Layer 3 of a small transformer language model trained on English Wikipedia (8 layers, counted from 0, width 96). Numbers have three digits each and are written without spaces.
A neuron's activation on a vector x is GELU(gate . x) times (in . x), where the dot is the dot product.
The model reads these tokens: " born" " in" " Ram" "os" " Me" "j" "ía" "," " Gre" "ater" " Bu" "en" "os" " A" "ires" "," " Argentina" "," " on" " August" " " "8" "," " " "1" "9" "2" "0" "." " He" " entered" " the"

The vector x that enters this layer's MLP at each token. A number n stands for (n - 500) times 0.016.
0 " born": 578581572504629503456499551587548471599511526563554561367536437581499447481598460469568451478468528398461492480514469504535509488387421487549498503559494611533524382525519428504522521481517468476513449399519658588426331599441437439455587519431391434547493566555381584530461501441484463454
1 " in": 540502517554565506468473453652435461513453540527535523471557393513442436534550493516510444440438505496519669466487500531540575425425419536548449445573547509471405496569450485499460510523417531552498508477511589585519482577509502575495503538504156425501460503479431530481494617481473517593
2 " Ram": 446510457548498487472401427790457504468473475646436525621568497511538464534534519487411541446416561467482463457496561468541439472442469583433537520429531399534435447543593553485487479554560486422548432515499487510525481621477376549473518482515471470594566498484487400530430512656545475438
3 "os": 538499539528510486463492444909516381420508503523446505499456439530458465518546531438478535471442466476562452412523443468413555408434508544473525558519491483569407486525486537545532387493507496497540526546549520622593530521510390519451463458463519531480509475480548519555560507492485432514
4 " Me": 551518437505417531447425415799484471516486522561419490510468506511509465531567506536422531458557549460512529470472502441521576564495481488526480424480495414431326460458552487568457515474573446438556510461583465464628511576478302622463471559503518504515523560563484425492513509519467604519
5 "j": 517482497462479488495522469877459526512419431610451446468456473458522405461512471471510510473409464501532456448493466511591467444446527410537505534437543565557351516508527408535509401547501468448486488593491527529558490513456390578560527552522594536463583503505495520546522565566468489495
6 "ía": 494450573522515492436464497881467404426509506497515572464436372533386461510537529433546436547468540492461378525463468449404494456563504610473466476515506484478465553566537452513554454472566456479483466494556532549600556467447454547530531486514396476499520581525498504499519562464567500524
7 ",": 577536525473427539423461505627593498566581487503508450465531335556450424529498534453494490572479435500541540526488564508550508465518451584491469468620507523533440519560494476455458374506510496515529502499504500553493448541495424552420506546503144413508496523481474485581582579550431544514
8 " Gre": 421464441522495587489484439713453549547461537605457513515430433505541520514694449587382579560458575538497517505416534527527515520533483565452406479479465438439395465516586524501445507519559484486427556473565508433602426587660427461374430537526487487504555393483522445415458495515530511465
9 "ater": 487536501465424501496560467842461561502533553568465430495479474475529487524569498490484458513614456444497473485468530539497631546500555457555423462511561585595405465601469474509570505407559518433491553502564510531481464450494467388421514569549387549494475400395439447465535506452479437468
10 " Bu": 460559487549487478501433454761440544540353474582485540400535452450508438520477453593499481527503607578544529531526557502488457485477440516551486529395465497457322469473554439571514483562581506434445554405527475450607534558523368605480438513502508498535449454583562405478528486490423593536
11 "en": 426502599483517522453492488840403491573496457598470467460453541555501508456577490485511458467486537603488471420490492546518600424532456490543453552479543569514406492599509483517425386489540462599583530455502438606543482399475394490403535528525494490425493435485477534405517479503509546462
12 "os": 509588573477438485403465507792521457458458501545452503489559469513540414545531554489469573527465471467539461456472450512336529379427473534442419625548517456511427482630503571600534398496492486532506496483535498556462607480513375419467526581550485443505537503481599477480516464416555556488
13 " A": 434521488557499498435504472766547463425429492640447426540511463487612382531600519497434582436590507437549506507463465454539468557529524465588423512398548419436381473430474552566471465475488432470444513523534484543572578553596364502456469535532444499525483574565533422434528452566519565491
14 "ires": 461602433542408433458448467816505511424469524521532581506502383564448504534537465356389508519601465443470511393506635571464584490506509364475446508491484511518521563547547474552484392549545501467535534435507518510499508532473442544573473535550458552593455503472442482481481562471462449529
15 ",": 559498539498438513452442508708587462525545504493490442497525326504464440521516503563518480595418443520567539542458565549550543470488433568509468460555499514522463527544487501486473378491484507514507500528500488516472459519525425566437542531543124444492503511490479498537535557549449548538
16 " Argentina": 517509540534434528501372524717505405492458576582464558453449330567497460573509463456352572454527565461483437479466593519407551492468506526433443489501544391448538435592643527475530499580524413429586531462444529597607490513500465499472565509487367486538490551504497494459609544521489463467
17 ",": 540576552495417528442439497666570496506526494481479407486506357513467438535512512474499509596462447487586522539473581547567547487529439538498453456615501490520480542536496502471483351525501503502527536514521512508501450570502422566439539536551127450469486486478479498547566558511438501523
18 " on": 564569504524545508445421486560446467527544552521445476481547420558482472509533505455544446480423524494518583461441526561531537320448479602523429507504570471559385545582522500487441597469550563525493561415543594591525473587437433557450539460553210450552501519551389548420443512417524547495
19 " August": 523518551554528538562446414745532486505507607697424469413474522524542504526533460552466496410462482473515522519554484459487482426289442494524472497458473445476492581560563515530514450641580474505491541445545510483548467526482434573426594560411403430583425464467427527479463491538445444515
20 " ": 464511546515468501453569466725528403543500520600496473494604490440568484432448372503607459420475501458539423548505480578556497439343460590584393547523513482508484557498488486510525439559445497426557536563535461582471512524478421550496480589514290476502460415485424550549473488624461574507
21 "8": 501471572463468427477459407655436454482471594579388535476480491462503415461521455562525505575373555557515504542547688531468396446462483583550533528477438396496506538518424501495389480589463517481478582425570620557510510535506482596477533548523324401453556432509413538550498531572430570534
22 ",": 531551576551430524421465441619568472571550526463519455504535467516427487547521520413482490526475462523500504594504498554528546494578501544485410443556495546512449554534468504418500352520497473535513502478541449523508460515445490631428488542559126440448527461500462590573513580457479562486
23 " ": 470534473507506488446558409645490453579520613549475499443614458442586467418484404508566458437455520436501462522446493547535465467384519549532394546485490458498522545512495491431552502532420498446527575539478437588517553428486453493505518569576244514509476469549389548525525572698484612498
24 "1": 538390507644538410490533445574554430523523507521509437413435487482568497442510403534484490521371492431551508548535751484430467489507444514573485494523514469572479560486434564481417464513418517491515625503610491549535504512481515510526493578520326451342527492546389483495501555620445540504
25 "9": 425461430504507448524521386582505493533486656546461527433485555468476439464519474344374535577483503525646515530507629474387429413479472547545528575643492471502585510512417466518448374506424530460469538494570604515590478498441482491494530522579306468532546493547500506449545588474564551452
26 "2": 395412496412415538507532491605452542519506523541440466440495499610511522441581513392468579455591475531564420497575590550421517504400514540557364540574427515526449549465466464440541475468506513420507553590591591540570483438470391587475504522617377596446497483465389473497481637376501580523
27 "0": 423422518412447520516477521628549463451493614623544414557487427505408520564499528519517513454519486458488487516559644506415526447542550613640462500488486458530486540480405493447405520497531578491587519480479596548614509403499406506399441521458250548496509557434494482510494598460466541469
28 ".": 549571547464527544463520500566582537480547539588536507426544418494481495513497461510497512520550475480501491457636548430463507485532512534570510458435470537488453496439509554466508464497475503450461491442489452468546482462499557487500495516550040491510480509467512500511525617574529490529
29 " He": 578405516535535521404443388723418585543465410628532516405465398530512467527520563549531511547491544499479596496540521398577510449574453502510528452520490539486495414547562466493390535562487518475499523497525430460539425445411470509531540607536241488516455479552532493459466525535484577482
30 " entered": 487597539545545527477518508739407407557378482523557529395527345582397497514522511438471456494481567480515556485453571543472520494548478505523462555387539561508499480501525482557450560500443460560534453486527531479465380497522486588520521570499220538539461434495445499572469538481499526535
31 " the": 493528610600480522433461489634484434459468511613514491513519456434571552547540512530530511490421425476484580477364536482515517457571518548509502547443568547454483483582463490545464546521468482506520487535590503499495502387551433476419467529524118479472478476524461497504484524611481539528

Each question shows the input weights of one neuron of the MLP. A number n stands for (n - 500) times 0.0016.

n66 gate: 566461563596780535439484382495551664513594570516357479584722551546505533529479413476503505472452501417391520509612350544457578570505511481535505494439635449503581394431430472447289616348382377375518569487402273440534537514437761414375668427593459479435558554399541650426486656641604263523
n66 in: 374396521561632347516437572545622397700464552570517424433587490504264478421515453557635617459465471586689469504481470456528391432406477263494594503428494491464568446476302360312473637493458432385510499660492632567559475553347597558491603548656522410433462629509509423448615608560484424515
On which token does it fire most, and how strongly? 23 " ", at about 2.6

n163 gate: 529687387365474473626347492347462469558417511429499587519446424458634444414642496515607474335427520387570536570700462415489475547618601466468384534499464604435492510526473444388539693620347363405391618435417382527399497522198542570574435635497537617558644494644644402646490533533485559531
n163 in: 562540585467347508500659563492401563494536382501535494394503608467440646295431540446321338552556449478450497390443605510442579748334533477572660615415556332500509519567410372522618564422677612330518592688556479319579372419624415415740593504491508480572499509407313659493694578423207574543
Which token does this neuron like most? 23 " "

n126 gate: 650629358363336603671617612475573656543579536431451629607274559646350437449648379681441505587524540498470513534405549399448436676577542621617571426510538509535463450460288574621527502426766458606334538512459516524518535330351587530444209482432588574521502446544325436488564613383446396615
n126 in: 459455534345736609601543482493529520405370487393711277452650437436513706631491487442670563484600380211476481546638407593385432463530557556482470441365626548391477501488591634413452529445522618486603461668417567552455373485546564418523584544604469534617540358374577598520563478569559348509
Which token does this neuron like most? 9 "ater"

n223 gate: 531268499588618664498256401509360661717394460475520606522470514526469463441390527489437808329451606426451547459659479466582563448536430450550446350394352325335493489381598494536576577503480474444541456501776541528433444584497633528487531396462485497445374536344665388583697538575617430396
n223 in: 340434491535526560494525451579338498473611460540553531562497471495383286446666517554570555380379630511488622513501587472549567471536393493390684474450517601435506519474513622640770406425366490390400642486535535522614477466570283577314508473555569428482496355578313376452742542416647468595
Which token does this neuron like most? 8 " Gre"

n229 gate: 323673545438421446437536659527442316428563553525883512385545434584440500426599365571545415485483732500513436484508551552572521547654408445473614632311441492368677382314625457609581543503470322486589512380510538289346397541500433547532230610699480415503554346646474728544324486467463519605
n229 in: 482577385492596486676598679495357330611520524433618590423506463634347445430699409501531263500564589410445419560533605547404668387549527423560467582530548512387501400377583569388537613596535455694433488420552606409368374535452542533419634372465479416683554481532496514473518584372534562648
On which token does it fire most, and how strongly? 30 " entered", at about 24

n127 gate: 375503601617457555571357487456505557439528586400474496463537562694420378557480385323468554568528425556510448695710513516558525468467498442431327470590503478584455485377420478372488480606812395581589322447476492482599555550467622433443379443567456524425310592635516657539441548461560632452
n127 in: 333426584496424812440472670449542504507638406500529568537474592467545513541458526359585643615642472613447497704610467485590474431543366463510503550637427536360524510537363459395449369522629366407618480436628640352547432555559670497555442310385474464519480357522467645441413502507487463478
Which token does this neuron like most? 22 ","

n55 gate: 499455523402422714632483511494492500594361483519555540651447475493552621570495455611363589538491636379458459500464475422581519632464444515509543506407573434444530402736511553494527316512418453499279422508333453539573560602745450636485489471442507487644386348644446482508428338616592431455
n55 in: 428416466470328503659275614517532462424499647492391368592558441635418456509597542366442578416390667419386311523640509446479668512505341590477654575496574445481492369612590408496612604532566498562516564363353775525530510484496518621564314498381630594555566465472372333401581493623590469542
On which two tokens does it fire most, strongest first? 2 " Ram", 16 " Argentina"

n185 gate: 641524443463418576612460638570361513415610616492383488686549533423330506642386682370463544542495496432386620441584380488318383548346596426228565631527540496524560462557408424688460419550693551499476553473365637502643328478510432437498570513556542533570657528616591598440271362416503489668
n185 in: 427448522584506572520613687507448462539446364572579445464435552655311455490468717513588492465429541411442545555681345405510411645339483402433458705503522305553461322637773333544516382384560469487433515469523431557382436502451422578429620560518524612423628425443573541482330487580417577400
Its three highest activations, in order, are on tokens 12 "os", 2 " Ram", 3 "os"

n88 gate: 444478563349411399427557578547570416413560496241525514497471444529399573593364372563437652496800537446659353528501520400330480625412616495544632496635405512418565434394505578501610439361747537564482505438411562508603711340507433478579635416505425439494492493434473590381451523384518375567
n88 in: 585539370550628587618401488487361435562512361532511659418509466568453706460590464312415547513602332366601577334529444513449632682565473596377692582557640485563532488418371477542404542616474598617593370642587514620514358587266601355525430408599429396525431430365503629620529670486480495389
On which token does it fire most, and how strongly? 14 "ires", at about 2.5

n184 gate: 545527559517453531464449725628434538397407592434538495654390526521538440650486666511576437596456536519400525462527441417408269645576432556531346479468485389433615516460617422563629485399416514450636490419419562453474578444534570612388231573540489369600566382408513401433622478373504532629
n184 in: 397490478569590629335635751612367423438349701657496589572443416532466382676579468476571327767486648512493429451346429492467394485689513542388373297358501372558536478499551487403483634460478559421439592451579566439532533525545450587398523538452445447396562426570330552339538362430529551747
Which token does this neuron like most? 6 "ía"

n168 gate: 445477391531590555479579731396398496358705328535456794598614490477432543415421688541456653411639479527589455513500447558227555436523351488322250553558368484443617500628391332589450488552483535504517457411513403404463474527671646536465367471313511617324630552597489511381464495504693483738
n168 in: 621599480515435739427311373503220607444570318579731351394478584419725490472447623454523411526441603576482558497423624465297778555549638452427433584257534548638501459419394463609458612516531334622478543577480510452465354631620564650399461553634476544618444434566455533458185351386681550529
On which token does it fire most, and how strongly? 25 "9", at about 0.37

n76 gate: 482620395517443408397419542508482468373400463466382588536428438582467609659505426588511766463672592515461357484570466480180607553467657504516532444595665407327631491661434396542603391451682391489555400492629591463520522465455522386432629593401458454398586498508445602512453426377303330514
n76 in: 521459618384572308580660455525477570437635472458438484487516596452487628582415606393537365518445453636552486547600530325501406541643589482476526446525374534547545388482626339527534581345498394464498569452483346377519519421506552428500651290640380690716374572553535620354477484428596556457
Which token does this neuron like most? 6 "ía"

n255 gate: 388662502468587526521302596385271481529391474591651357482611571512532616566498476416587649350544610565385416551576401495525699322551371542481446363364526374628551434547440506511458559593659639501657448380526597625567428508504589426414470374430470625546601524355592592497510594529358510494
n255 in: 521552321423595511552405671503420545428462482643602490533567415425529581501477412715585642480441484577497633513485442504410455503468484494303584328406572556585541499482449495612468536399341573534332495538630553532408440646512413403285500617388515492598639492482267438471486662468418579302
Its three highest activations, in order, are on tokens 18 " on", 0 " born", 27 "0"

n210 gate: 487482590541549487544447520470361504619454556424469474629556544390697402518338378530561525529630553377494407531401358480624405501391599503457368467504584642514601585516589456523722590612432400375590511474277451565492457542516486689604284512577606515486422464446384379487491448585594473631
n210 in: 457462420356523440448614549600575635492574382494510346311579512550576527503487378581625437415592634415534357595421340594475541525471528514429490585530550413548456477581517323472583709466628355478615817497451560599719665292600531333317314527289489365460471463506463542545573530494419477439
Which token does this neuron like most? 23 " "

n52 gate: 574489527534399602393511776354395479520584260584579515537585473425574523501486546589521517444496390580523444684504545402553367542518462655406524488497442549435681540436469650514467541457417665429470539390519617503453484450478739534502443491505399522423445329487500609355367613369607533559
n52 in: 518544360610604573638467318623569518506590504401662523500404589596504529456321434398682656435338476443306533377579284522572553524371544564357415428416756474651230697574514363675519483486584474594586277588383308349443439695481461479442418670602580553595532528478534506441481478520628392423
Which token does this neuron like most? 25 "9"

n165 gate: 548475552603444551499475569449500502709692576341602543464423573471470542550519522523689498405563555611455522466708542429378328527519260740606566571587383502470784545505457542429387642496367406506448531508503480379423513573434577531626278377567428665533360562305641394524431490375333542525
n165 in: 630422626541725427382348525415666528465444705415642551327546552488449345501585520477494387409504440303336529412388548480405560369409385673607596411488433486567402602593624358492478441695528541465433581425617423585307344431480557547508645385435388316621634643521490484523548578500549480384
On which token does it fire most, and how strongly? 28 ".", at about 3.4

n43 gate: 480574503552308589616577646597377491422526573405538520544555587593502467343547513553511519454673507444479430428354345563515461740550447490479591426357450574494611482601603420749659386369513424470552482474379529542422459372537521498510501536364545454524472289492426552456540471382409386525
n43 in: 341533534578355494366481504564398479437498525503561471554551538805508554404542596485396533440567516374541394470333522662676550567546531441492525430387594467334471460267652519550596461363488457429642632406460587580484530426492507504558502489303572438420372443561307677423632368546688459613
On which two tokens does it fire most, strongest first? 14 "ires", 9 "ater"

n137 gate: 549480549751638448499527642514465510422527440474537416440313681411502459216548488508496440554365453451556562430486324404552426369635590626495536444541369584450599601533325564621390555418318580483607594490532490448341429578489412623522488574454538239546435499560491554391385463492553367595
n137 in: 458433638477576716408565453478582561622531466593393547610421369399559324382601440459609593386492454474433480461469561488604618489465478643455571440515425587467561475394386420405529562597551414549411465568450442205401589489522373679556321488440576529384558599612558484474383739643645506479
Its three highest activations, in order, are on tokens 31 " the", 29 " He", 12 "os"

n173 gate: 671378362479633531497385433486478549435581452393426528552302463364505505493437734570559478463668626491499279555598537500496656534408471496515391410581449344508613359571704543576596414379546440361656548581476581487525422503285389561582455435523497578695416570344506537493495512401360407550
n173 in: 384549601406499458353476627417472526645359425565438479462675423609668554605650153476357690502387578486444570456362526449655394507476405414539582544330457505515497523428407506494632482615425487524459329534429373468524371780618529515408406538509586396472552361732547451494409632603562514318
On which token does it fire most, and how strongly? 2 " Ram", at about 2.1

n180 gate: 466479544486603523478519393514632498485536625482425339645458497435626579482262521482564604619678606423495456475475492377590297410461682323493499465622415538383653458300357510473672455600554490434511604212610557496509670568372533465656574578385577424545688567552341579473380500406481356394
n180 in: 531679385373467284706527508452443677404508426534443525443558479508501374462563550513469580314493432506643497555444566678415520650614466590593415520566595372440493586563595399618425495445420522628486594780371534604559530566579382425347408489582424527430382269249548593662416548612500531461
Which token does this neuron like most? 25 "9"

n8 gate: 426446418518670378662491494483551635760582389508459469612463472505632359552312552533530556659416524616443422512441432582453582492360431465460587357480703512526541629596679481545335446382492648596448508469593466426499581479401500737540419307471640541472244592235495411463492570579593486385
n8 in: 596497251496503390288441589490445278639458502473628597489612538507414449526607499703289277483651595506593457517278475535399552397613474371579506455468488335596426494452307368505695606512548418647639402608457469575425497513548525415454635509595532594507467634407433447596684484568468586499
Which token does this neuron like most? 29 " He"

n225 gate: 716477472352525640452554461437604463413486557357480495440459470455288489586493508458547584646522336571459478573478537427436596729428453536574488329415573384585604652505456562448439520336569542470349363701411306464417367509360542463541637519726509487727637686582488453502543599682542532542
n225 in: 344555447544378645461492425527455379441422543313604484327614564512495628611580709623503498456682587383672532550445572484571403586541386484514465449643681485590545349379613592664519496384517635415543549479328649531536523496611564483437394467421416523635390648354592397425527376496559522291
Which token does this neuron like most? 17 ","

n177 gate: 446601551636599615493538356349506487461509435615518616522487440511599565486393464626521498535515643560467602515351540421583275514565650378453488403502527446205520435479411350573444489517334553494416302630511437460603374525645442398458583469561467488520607533502473410589402316531693500486
n177 in: 451692540637510292697585267455562577450535598582312529604584491616436446474455442371648545458393536532475509536472678402416493358443485514375488523327386579365440354519532423503410525573528445434446569492708454598485390712407552492508499526546503697539524639451455474466599496526695481481
Its three highest activations, in order, are on tokens 2 " Ram", 8 " Gre", 13 " A"

n18 gate: 700468451492534452514526587438431657485391427533672574434473632588659593377511347514403500467465660484563493564377390474437376410462468429461579506514441558612474436416497471469598330666521553523802489455617537216366263512566441621455536479399600374599399438527492542471422590549572471390
n18 in: 651624558377618484476312491462308596452469555454317398778406413468349467444538498383549511503393339406419541536498504497729483525354553563395612650379532676418544575410541625472487465439540659483533494553375525572366402506333483372606722630678484504499659581486236400631415473503391346465
On which two tokens does it fire most, strongest first? 0 " born", 2 " Ram"

n235 gate: 507765440651568536335526422415532529446551285417284475491573638396540504542483399391380656463459657635627461510492640574514545536531439558491450616460313456594523451612375411358532731540383369414511581585434677568385312546576597517480490480491542520612480567629516330563472683424368410474
n235 in: 431479495604459512432300444656576519455346552536530549379508532584372391451602609393432551485635473533445487519558530490646649394631405375350502401612445281508623386593461531521404368487378539526597555371618404523436533467451545624427531544595456158493413538517378602358538374502419482340
On which two tokens does it fire most, strongest first? 25 "9", 21 "8"

n234 gate: 354530564555531506638738591585484670381455532461676575413497574570380657468550538398668512489521556401508371477689515493300433482399386447366467432482402346533560407487563269464558516510534368455433557378539522760445480467324340523548536434578485445508485455498491628521421316393509573540
n234 in: 560524534440577516446463510458552487426494614457346538393437458524560454683436422430274497560532402435534489385429626671546602440660361579329446372576513503585649678488418520442568408508610474516670577436469527537375608466594633465421596579511453507645488585431381498394509444536545419432
Which token does this neuron like most? 14 "ires"

n53 gate: 456408475607446414539590637470681412524552513624551386573332441430502325411574594463398506582470552624357565604470360456372397744462496510538465623415521418379412531338371554595407557371650635466366422473416455511413560572693536363572505537476567555615528670615408502410451660410488563465
n53 in: 689372606629589420540404579505673368632398284553396355493518411377534504626446477466351607491478553539411563562266404540618494495515364416523347496447624368556524561374655476569390642522551447596465413382600491521398548676775510440549335541506451633647401556619473305490538523525358571438
Which token does this neuron like most? 13 " A"

n14 gate: 511313556595329358325469604508617251351553524510481585623434452584393372471539556471366314623562516493520319636468614438422442609455317551548407580695565552596645399519455448418481576508515462449509540312338440621516440598593523646497549323632551513628422634247478477389642659495485445563
n14 in: 538441430421451297551538493563641365377399452467512492493361585623481375384491559539543345592620346385621250543486690547363643518589473455590563470459629520428560497623488381529582527374485430526513539460599577584602645591366597399535466376548421435568482407307396606385627450439567571476
Which token does this neuron like most? 6 "ía"

n134 gate: 633564417595501574595493456500508520509532496405533581409590496655419513464513523458510381438677574419399549490514468495405506382740312518318541444506466472590544514436500495598489509455528464644576530457388422495592582484645615443476262493537475346668581323473732572394566660434350385485
n134 in: 555338502362511393440475513529556349467339499453546614408464489480640429666410562664410424543338434450688510408454613622553531503497373571650576517630432488505484397592292529527549318487322607539461470629475436444628508569451470654518570503648450527612321549426418562393486349534504551574
On which token does it fire most, and how strongly? 1 " in", at about 1.6

n56 gate: 419496427344498533615498269522334475587461473509410578750478585589437450538602854400360362573449606468447504582528545439408548720382594442327579562492494422497490561523343528712629623653486437418457566498448583627578405562562534596393558439437538434510552408377546592606333299406562505495
n56 in: 428506397632442584488442521569512519482379372545556478624514584436513532558643510599606501547507666483335567549573493540503474659426606517536421471370657468496506580496482522536440432584567526354536464284469636380473388666574552448756454479443506299557584541437578365581385258475363351361
Which token does this neuron like most? 2 " Ram"

n71 gate: 482465551491467459427518516486452469532511454500640671703745503494727599547579385317693421518488428442430529552444350444599542295563453545261469386640312701425593425440497603467600385380386584386513515433572405336437457477629563778577432506521547423482527639544402671409585438421495451498
n71 in: 742764572653493374504450296475569529450644553560565398391426466370482614487493556465452471468472470300365453413405607610426325535537648595526509436412716420438212549629534559640453469587531413372475440365419456495421388543554629567327563554634441458582661656631654445642415573588384570391
Which token does this neuron like most? 22 ","

n0 gate: 466406461615518701512570605478372439520614436440615390416466480463444629568474438615623558530485519319467494417500492423470400587643596626506573308601575480316539425546545432679587425507507408359542606546314465556554561559626526566499336568433502513458426469385374650480558340402764542372
n0 in: 278394546469432607372665524628493503411656535441483346476433474488503466548572473464404485529519541312581523428506667540428449471601677598426497317614355563578430382578498569624644385515566434435513640504415501704740361441413389416446529670506518592376522415404319563355583452402789498370
Its three highest activations, in order, are on tokens 6 "ía", 8 " Gre", 16 " Argentina"

n224 gate: 563617345455426599435547487446460525609476272589506585678344684338594478211319549486531615562501423505432518412428471617496391546571427356458655518443760407523429557552395525609459306473506646416327430273542540351425563579617739564561343558615621433629540411486563323513593493514632311394
n224 in: 569548539481465446451563494397493490610425414645463319396475360538457407367458467399477488513322412665399452715502444621477245364594469531728681354553664498479574361519360689386362303593666480711490423364283361408613505487438609416492571570576647509418804451465630676525582496472455446783
Its three highest activations, in order, are on tokens 5 "j", 9 "ater", 4 " Me"

n15 gate: 566482507524524728572491487424440650596641353490310529668430573523526446532501417462398585469402464480359240449447529540494381421458382511401599472476511472640495431421503609414574552523419612358391479560474629518642521546588536521347454521662617385375468369563559379604672621515464524565
n15 in: 569146676485505587581361390542471513547424455594405621540497514489426603539465499399520429402456549545453303577302665564526579574480395339479518440503569534615416456239459478428406434634421446476458451416531564540501705668546550555615495510423573419589279659548413455626397524607526631560
Which token does this neuron like most? 2 " Ram"

n60 gate: 404650433592457457575494359435479566552614562507601507610542440508563446411529449577356471381490419608439393566524596551240592454570589568398487618694448461496547473442363352573453439402303652467471399535377449631374491412525454385434502467593572640529466729476559671720567652549469545506
n60 in: 394454434498457660509488507404411596479599492475438405611508295584638599372577464391430411316514396506521546646449443382594568385361608479464487521854361593643593524367548578379437522505614436423434441556567614675637460495557462497556580550666499555392608559489542433295427374479430463552
Which token does this neuron like most? 26 "2"

n109 gate: 612458449613447471778480671484444495367664367359361555589499524419581591603662420509441353539551427592570499435634306482523290575538366662645516414645476606514410394469626476441430478406646527484725377446500509593464503354539431518495515541427543503358435604492600767305608497414651515458
n109 in: 541515397544738475499472435518266439561451667527601527676437558453560542546543405566443556393435426647372430382522274505360618595387839503600542465459604449465428581462430504648683405507467573507564488452574323335482345439623531664451671530649456521637567482503452570589647314411483391533
On which two tokens does it fire most, strongest first? 11 "en", 7 ","

n81 gate: 501579518505461605445530327323592531728457396586679560567601524471390455461284425586518475529484547429411250501659617466496534572392631496719385705400659363576352520382504471561545623413504577486506413499406469426505610410518687481517432533503482623588541688274500564540470521443494606657
n81 in: 399323471454332360714365595532615589503418588436478465492523457491466542399556414437482613489519376279496504399427615555316534697612587534742617429410621651536592386595441438346581527510374659381555470510240419507455413413301412745534568648637601500516481548471523336531437504464383458656
Which token does this neuron like most? 27 "0"

n143 gate: 549379401575275421549590440451589410568485351438449549487568562468518603494436563673360559459313625546446613653364535621605483584529614421535437316580612393301404651465717547693415343480458587447511522545504349398578375617584377520451585484553515448535463612463385509580561438511493524415
n143 in: 312484495617486701434567544468522596464468541526673389452507532457610565350433434497504490652667464502549485623310573582602511448579446465466419599622376462422413510423692443491445494481599545510352682313543616430447573502486529631361340548451506584551401484529552418219302485302399590529
On which two tokens does it fire most, strongest first? 8 " Gre", 10 " Bu"

n104 gate: 582477596450447573587380712440551411424604513396525379559530394606507455506363428545448549603381329635581455581494565494538522511812358489373490453695646480393667399475368434521435461566549652430473469473502316346480637726557546592599562438411487561526501557363451492601592505588381536364
n104 in: 642480635491351642664482292581599507458196497273448551525479545589469414520354409431469656560379375513433391532568455494563708622667422442375571374324578515407611437617524469588425429391537505561468613392626489520654485480457582557392534432716404452656511617385377523496589404459608461536
Which token does this neuron like most? 17 ","

n128 gate: 435327431446404645391452614477533410582631536445484434564513563480612469485408485489505329601634617717456472504513549343551391508443562507494473454330596474534656344501457483458657561456583475533448536296618415529442603514532429615501577421525530607610392722493533471579474350527385391486
n128 in: 349460579489404756330454581523490545700473684622416388587662539641513533565508414396640522608442683657399589311467507440455458396381451496560333424351377385477557460386436443281628545540612393593297455440695505513450703501348374494518474491426511559343498530453577510582438485610419352605
On which two tokens does it fire most, strongest first? 10 " Bu", 4 " Me"